Layer 6 of a small transformer language model trained on English Wikipedia (14 layers, counted from 0, width 64). Numbers have three digits each and are written without spaces.
A neuron's activation on a vector x is SiLU(gate . x) times (in . x), where the dot is the dot product.

Input weights of the MLP neurons that the questions are about. A number n stands for (n - 500) times 0.0021.
n3 gate: 602454442432394507637558496445697469510535470550523333292622434689471567577603344345664657529482519462432565547577641561710415421397496197389540369630476534638329600490687440235649427623244636
n6 gate: 605417692440650553565461353854396620457307570442521326570694594576405588518462474335407368635447619622477612640623492525479545512564519465661429461499624626535674418390675384455411532560433407
n9 gate: 467477694703458828400645312641349567492446442350428441556374345661548673678428523352546507352333362424402351410636674427495741537399272571293392468873397371389389686580636618584540554440554516
n14 gate: 228734557435674332586481310389287570407368496651689456555419360753804690310644530416334427250631515386522442592302574280545539517617489478760449316227362384435540550498611425619432429453551405
n21 gate: 490871286568571506282486141606291376531297461509573437563697266530364576407606536581837421593275456746504323326623675510408493510647360647490373216412408405675480486468534319516487614538379605
n27 gate: 727575542620727482492585508623472348441486735395366366387660408739186672292436354566330589508560415533444574429635394279580398362671559570454148364256537497549508429552646414513485724388496580
n31 gate: 591780497593504766634312361612695448238620162223536638554780539553747642368299460718462462575545524757249477667679559510735590472665362584351411238256309668678435540093605513287758250562376404
n45 gate: 429662204591635429459366507856657304480536380569362412549466494671383542331424669344522417563393507563536568590541457633482440246675472682579530643458498317546232737659489348386567515499363539
n55 gate: 554396509368700540328575507441522546329376479448317118457794383439586555337172544555470548612649403432448435546454688458422440520583399447493412657529426505515606239463360393526664194458304437
n70 gate: 471404621585578535395195257456664568277400172642544582532400538859362557279618579513487301593311546354467531306527497386484478459357409536516413245521466490756495524526698880342449480472377336
n77 gate: 424525561253540674536518566566617645267505216390497483344463480226455662323800631566429627293550641586279568570430684443352675659424460609515538639408431393574510673531432367524484632598447269
n89 gate: 669491557471549412460603485870247455499464551304474430681405618538409573225278638482472467491323506408694572613417693201595336476635421503498441171482414444508450540356497636487505452324650704
n99 gate: 384536534485521499621446334450273431443432412834624538620432272549669679476494491628449269457581380520409595338570439617534363536448428528537518141496469814483629506434808511696545553426402440
n101 gate: 408732692561377490437521438458506340495475383687365528552558446558721744404732360431568377677308778633475448241591556376540633464606640609289467366350193781703286819581482525569555786520472491
n103 gate: 316517494660543644522450433729688460353638293520534462452323397557543709552501627753686433626399887430559511448452511338388525515510525555591441330494582584719285803478584658480648570524760371
n123 gate: 364675513369561498568617458705379578395522625374367352654401506587350693472436647400510466399277574321526308205557498682818388184466550603363447365516498534513417529143519479483488630288567641
n125 gate: 609524477339618483680873352413272552339479395382555559355442513560391607507534421369550459379697817539616566382561508686391549648561574491571345472654464582619349724556433591503427414706352400
n131 gate: 492639234516662544573454615580340417544697729374467423289549506327372473497243526650277424549501444435484293319488400596175545387546530441433538574599287635312408623579505374438573399334489666
n132 gate: 434472547451434457319577397658265448454256497386240664190676650519434550676797457552483384521535656730370491387376546368622537412380538554499376383485385357518425526496629558346394444434553555
n162 gate: 539468564759506595667206408765514580429620547410488397362396526530562503581399652450612468327417581740420637432623529660400306483764435412448604365650428532349498419620617411432590694498614408
n164 gate: 658418599509530402568615441714268230206377580633475311640569504546736770472499596525559311577367349437447433220643619186655706350457440564479113624416561531657630624366587645019309711506542455
n174 gate: 662767541257385536498521328420581524446468533561416545648558518895711584437502428414556384515288662791204495478760552486613524347566396373677264457344610628551306624329715715554444640444610469
n184 gate: 424462626423628263597333622639493423315401593554478337547513667459579383212418330529388524491631596703436383390525317474635540274424397784467667573611600441650230795638525342334769499617564669
n3 in: 615682570364346331586439532395459619610683441436806447439489378570513440604585476412393665410454554572312292380339575470664424566420481397597866517522378556441563444532364417598545578351509601
n6 in: 608383620504591481374422426603512471565407554552528532522599519427361560672360271258416414564554565734470559532552621424396522360512535423531353490633605460502619263367532585515409434607535496
n9 in: 425499380738227253657729603428515543560702277288551542494428660584427479624492719353448692505515542675390557482688594490539576546399493513560372258651348564570486441474646444314344460517385626
n14 in: 503471458550347434473847650440433678654591492234553551383473389440429456525466358477214541309342426472534393569530475613443463596412516267426441596562236565612458459365627503220360560278640387
n21 in: 529591505482497572414469614405492503493792614336483453402381631463427588236351440331334639332439465494399401677335532666661517507578500651604371295324564531508500450644477509505558430557461775
n27 in: 286459643571284372577408361529577539718477464527550464519445565333457570260517426561300368455642629807556590375393356301411574524522480471780591534620604481470432494572528520617775357685389564
n31 in: 616496628434765639420208522433596695519376529394430442795760768625732623512534513498653604687223465349527736435474696307579740474494638453667555434701538712667435643389580543463508417567599511
n45 in: 416351471552571351365241721612343443653809472435465377457218655308346443590347330466489415360479550632515425572653497616378461544283325487403262595580721386420507391611458473668631558404602738
n55 in: 459584782576409446677575574334753616396536390512535468377384552462656685532452735332392602532464492544446443568538375396626371722415576545399705498650577436396399392318377555297473583488425412
n70 in: 341333370333419563405304541579517297545424646642440443699714514304524395619662578593366330556756567454687552439624590465481541345606634663757529603688588526607680490674608395547434027624643403
n77 in: 545632632451596542748413342575622352305673277667422442376351696391552615356482318463426586671491485675523511711503548473631751495488641550632527542420588413470575398162635413597735552470306659
n89 in: 370435332382579545453688535537773565554574370684667746340482468423678414501531595564655550499515534579142548610347455411429631483405488506238738439667711303470566752616546589381369625573352641
n99 in: 549567495600511615439576275572570711655712301586326817538540325643554475496582456602570322543497634420442510357604437522456622601550349629847461585298507568518542549374415322565340286356592641
n101 in: 608412610408683509334416408534558406777202430528463647518329366773587570455622674419428424613585438623493370489379696190391531358536601527429375331378564438727434469527699345523355370342301308
n103 in: 446359551524424379583426449147392501442382355668790619080441419510296464553366585346532463462452626616519481740703580293235290531354504429515709673556155383487643321355530759510537505483344457
n123 in: 590611288567405305581335572583359541571731681500360447645404594432382483475408464451563542410355407586527471367624607627592408306493334535750753425391659665352438427571293720539576236402352533
n125 in: 438471594641483759522602447459378381465196466680479528466505499643504444677643411390430402698769573371611421383374362372399405329534618634716367502402611509708520731582476729606493406472282581
n131 in: 309443338640510719620676501305792452416465521384458577570279572569602630615714547434380503508626718493429515566787491352419394381402556531447427529626314308648330461694513535537638528598404448
n132 in: 338447535598402535325593473641457537432321566600470564278729503497579550572656231635466553332550600706509534597591645638662558243457496508435422519442403538595612692636595508607494456327495498
n162 in: 476488676392515501414553520382660365289487531485323596247406562735347428507567617525579496433680565459417571600551597459845733260627423613433243485598372422493593355349455426501529410477450447
n164 in: 534551456454652490382689188510523369453511517502930730618584428688756212657713468462508259532440642449425536466431590685475467313423475580667370472223385310486415304631582366483378689291632776
n174 in: 678495538270403376423494445360734322631339386443340408480328338680408438625435507453362573299427566620568418703534517225579510425424499537382309504604696551376467673264542436549624512494591264
n184 in: 373471529681434337565601474517481595438512646710441497413421411400197451454325656445483417475393389174619402366590428632558380397580407658583423718522670551578333704561477318330508533432628668

Each question shows a token from some text and the vector x that enters the MLP there. A number n stands for (n - 500) times 0.0063.

"|": 449227456563439526493536436371498313524449365583299615535602483438426361457488451294601573552429378619539553531576517575474451643439532458518390439542495459572657620488295545481372453493481468
Which three neurons fire most, strongest first? n125, n70, n27

"ing": 556410576640457565417509562386361430555502499548568429473408542452410453802383529541661532551471563494405629681452406404606607423637423580606487473463439680575298514466429509463531453316407529
The neuron with the highest activation: n103

"go": 376336534631440219573543629382525486481555513512411337381430713349502379459352506548291704416490519501399401644415495528507497583406476524444621499519526483634398464548412486496522541446420504
The neuron with the highest activation: n184

"sa": 389453461565456361449774649534619542506404576578428396650493500518562550461539408382499744437365459430499555643421516445473403494461588536603645537544631439447413479567304460492545675419574577
Which three neurons fire most, strongest first? n184, n89, n162

"4": 508403539489483364294461522525519407330428628458461546408653569488392253584571430530559458447540434590503732723555459577520489546344453628521581581361638435537525434519596446443505370466605398
The two highest activations, in order: n132, n6

"9": 496435475465464389466427444603477636656323609469449500477511738532482573555489369567417444517657417515540511674434586502359353296580653471610476536384533554402479410549583429433403354463354375
Which three neurons fire most, strongest first? n6, n132, n27

"A": 469462593584527364446515474323673468543444559482463368560407493659628530415501386511413528475397439509445400850486698370477579396629571465513461614508746429469550506458604491548503470374451449
The neuron with the highest activation: n174

" ": 463510414427439557529583528298525499653418527542365617462378494451525398518407471381495376491453415458460652285453577564538500606492606616546445737475439478472559445493797551528496412504530563
The neuron with the highest activation: n99

" Pri": 386459410547545582504598528408480500704473501386570522603480516476393433572533364448521795533474541503538772677416522543555502505507520566549543456573574659459625648620630505641571498569405520
Which three neurons fire most, strongest first? n125, n55, n184

"\n": 541481490589371570470523545406550459582458570511405571445508571520547436454364474451557612426507462595405749067505446512540509451436581314591481509532500463485626507425495536562437523456572609
The neuron with the highest activation: n27

"I": 423406511535541465625632501405487575551544641348413508537485632610349361548448402495221419505409478453505451684525476384319503566466586321354490435458719469487445552496513643639554475502568561
The two highest activations, in order: n131, n27

"mont": 362548660502450183359526608470561498533564598363451397442570412633494448464453536492516661606544442402438404540419418599402459535504560491534671649491528438539513389573267459563629535433448440
The neuron with the highest activation: n55

"or": 437415587550530411517498392432457465633572566403563337532400482473497494462435361518599529645476348492357544761486561429561541386472592688424642301445529561518471524437430498578575386417574603
Which three neurons fire most, strongest first? n31, n89, n123

" |": 422464496480529462467465474307601515599546553572511633544596559424521616413542454526462341543464403470585592428477447567346543576515587505554414550483577469536609561494046490568383564560477553
The neuron with the highest activation: n174

"2": 551270436624571387373544514623600611692338521501553553585541485450503581566557484501432409633514522246493496399508509499279518527478544619639660440493578622483432315445571491437520371430501434
The neuron with the highest activation: n70

"ch": 461519702586676383517686502390717525555570595468533379433474514415435480517324662413703511550454402515442655578559588576435633408605375552431620497415529525473429475453453491633586687516537494
The two highest activations, in order: n162, n55

" Bas": 482427429552421534448498626482589433468701590511478534413373534383482471543591459467550797439324564548533562779456600567558576545549622548654551351568421422481447482475546614388490490441340546
The neuron with the highest activation: n77

"e": 517438559620534270517705864379492613518407559473396523551540377587582434470512446451578535472395506535455596718611401539496529441492481484383606506388638398513389505537358507433543440497356568
The neuron with the highest activation: n184

"zy": 375406548542607439410535603405320465550516527317563354526564418647532614501363348407462617671409484561455627693438453570442464479518641506397728527465549641503485508528339568516547515447504499
The neuron with the highest activation: n55

"ic": 425391404696445551482448292404465414506570437419491382489342562538366591750505551631718603548403523516560551721480509425452477453404524548491561432442734569553411565462391690557527479396459625
The most active neuron and its activation: n103, at about 5.7

",": 468471410567503583386526490495397467560595460552402408430546587500580541423380572426449451572491406522691471723518484577477504295479636494382641556449518607486588451528118489498472438521545595
The neuron with the highest activation: n45

"wi": 495453296704608507464647679475286563466455551331572616474431534576435395453483389351340597526458538533496342604465502393545486475505650589500607441398578602506549561525370489630400347502472555
The neuron with the highest activation: n125

"gi": 522428446443505211461539469290415325482619567625523372512405635623395405548528463552379572502497607467489301580442506416444509468681534562458567648570561408519394522610353361536441435389509606
The most active neuron and its activation: n184, at about 5.8

".": 420386606492490468468526688528440574635455300575528470387337465546432555414467448619575514594518352481689688688414356466421393451430697423481523397525560520524531479551418335627452505422583502
The neuron with the highest activation: n123

"kar": 479561470534460493406627618303430630291625413443464334476400625452490409550430394421636649592692570476471551570502625488351505605497430537629629547445605530556447494561355283526515586381554608
Which three neurons fire most, strongest first? n77, n55, n101

" Min": 625575512545361465502567611395414352470635470478535471428333558361447406596531460449467632669444588545562560832408610539359569470563550538608562422527489523447449652500610459682497412571434532
The two highest activations, in order: n77, n125

"5": 517371492472392511447500612474619504306321582412325505469569510353413337610628572553562391516568406561549631581622468565467496593402506626449537581453546499446614433537700623323512524598549416
The neuron with the highest activation: n132

"i": 521502441516481303411556539342450448577560549345500518617637419683505406379521431419578656447463573555521541663372438438373534431449706471485622630505648700427409388594365606578466538584559513
The neuron with the highest activation: n77

" Po": 293490561605626464592660426326590500567567686515590445408514495540493275620538557508539560585419556677566626640586491628520465396531493639499386392540533489463497347535549432486497397578602434
The most active neuron and its activation: n162, at about 2.5

"U": 612456667551625489482515512344505537632360699453442385607423597495346616433283401541343536491510507573497525819459567487489530489607564459414576595464697502503470554470431514626566474389460662
The neuron with the highest activation: n27

"ec": 533478609700573351397754564399507472410594418559498441415401419236451600591465538463606615457450558704507460558479659527618514422530557586466588488392591466512499489477504525570482428659438646
Which three neurons fire most, strongest first? n77, n21, n55

"ł": 450441548528536333285533715402431395539606573449466415460384469534521607419436509489384738685435385499537520647541456458566441567569468615466686417492527603491599422493342624521644458463507441
The neuron with the highest activation: n55

"ri": 531581413584617277531585705350436543520454536475434498625485550501539452532549411418647599327478480414614555526420625538462465427645444510463747524581586361483467706568361619450501516451418631
The two highest activations, in order: n184, n89

"cz": 500496503490495397264589582364518544622695434382430431512452443450523456350364431448408713615527490529448467658456477500419426443598606569409665511533543606371536327621428462426447459505397554
The neuron with the highest activation: n55

"z": 479336410560481463392524531326447489526705516379540418393509443558414508437382441422444598506553607562459580705399526522441479407510730538335669393395591710462433392529363652584443511567469569
The neuron with the highest activation: n99

"li": 537456549536462314544352578488539591483537658437662477575385556501385482331543352408554569264607493467550481606548512511567591617423428646486603587390381475560473511426460542623622573435510687
The most active neuron and its activation: n184, at about 2.1

"6": 457388534456325473396466551555641493351315499502379538577609520423415319509509446612539437487526478710478588711515470619460462619333609597520588584430561407476595406584584441364584321548605415
The two highest activations, in order: n132, n6

"lin": 554406576578535387538408502376570530422649537300467440432315552597354478532605383461546671582421404551554629496570502622562558567396320537337503332612498546507429553465479641518678345486548552
The neuron with the highest activation: n9

"ise": 504407661593541512525569610243459426298325565509557227487470580633365324651431458546522581506457430575524440490464520459464606440552573563557636496455433505520511492507244504562528483358481548
The most active neuron and its activation: n55, at about 1.3

"ed": 548551381554446531417467565485450622510460465541516368446470546437462439631432476383668630594463658626670456634300626338539454505550493606591484471470583482618468631449268594658463367505544462
The neuron with the highest activation: n103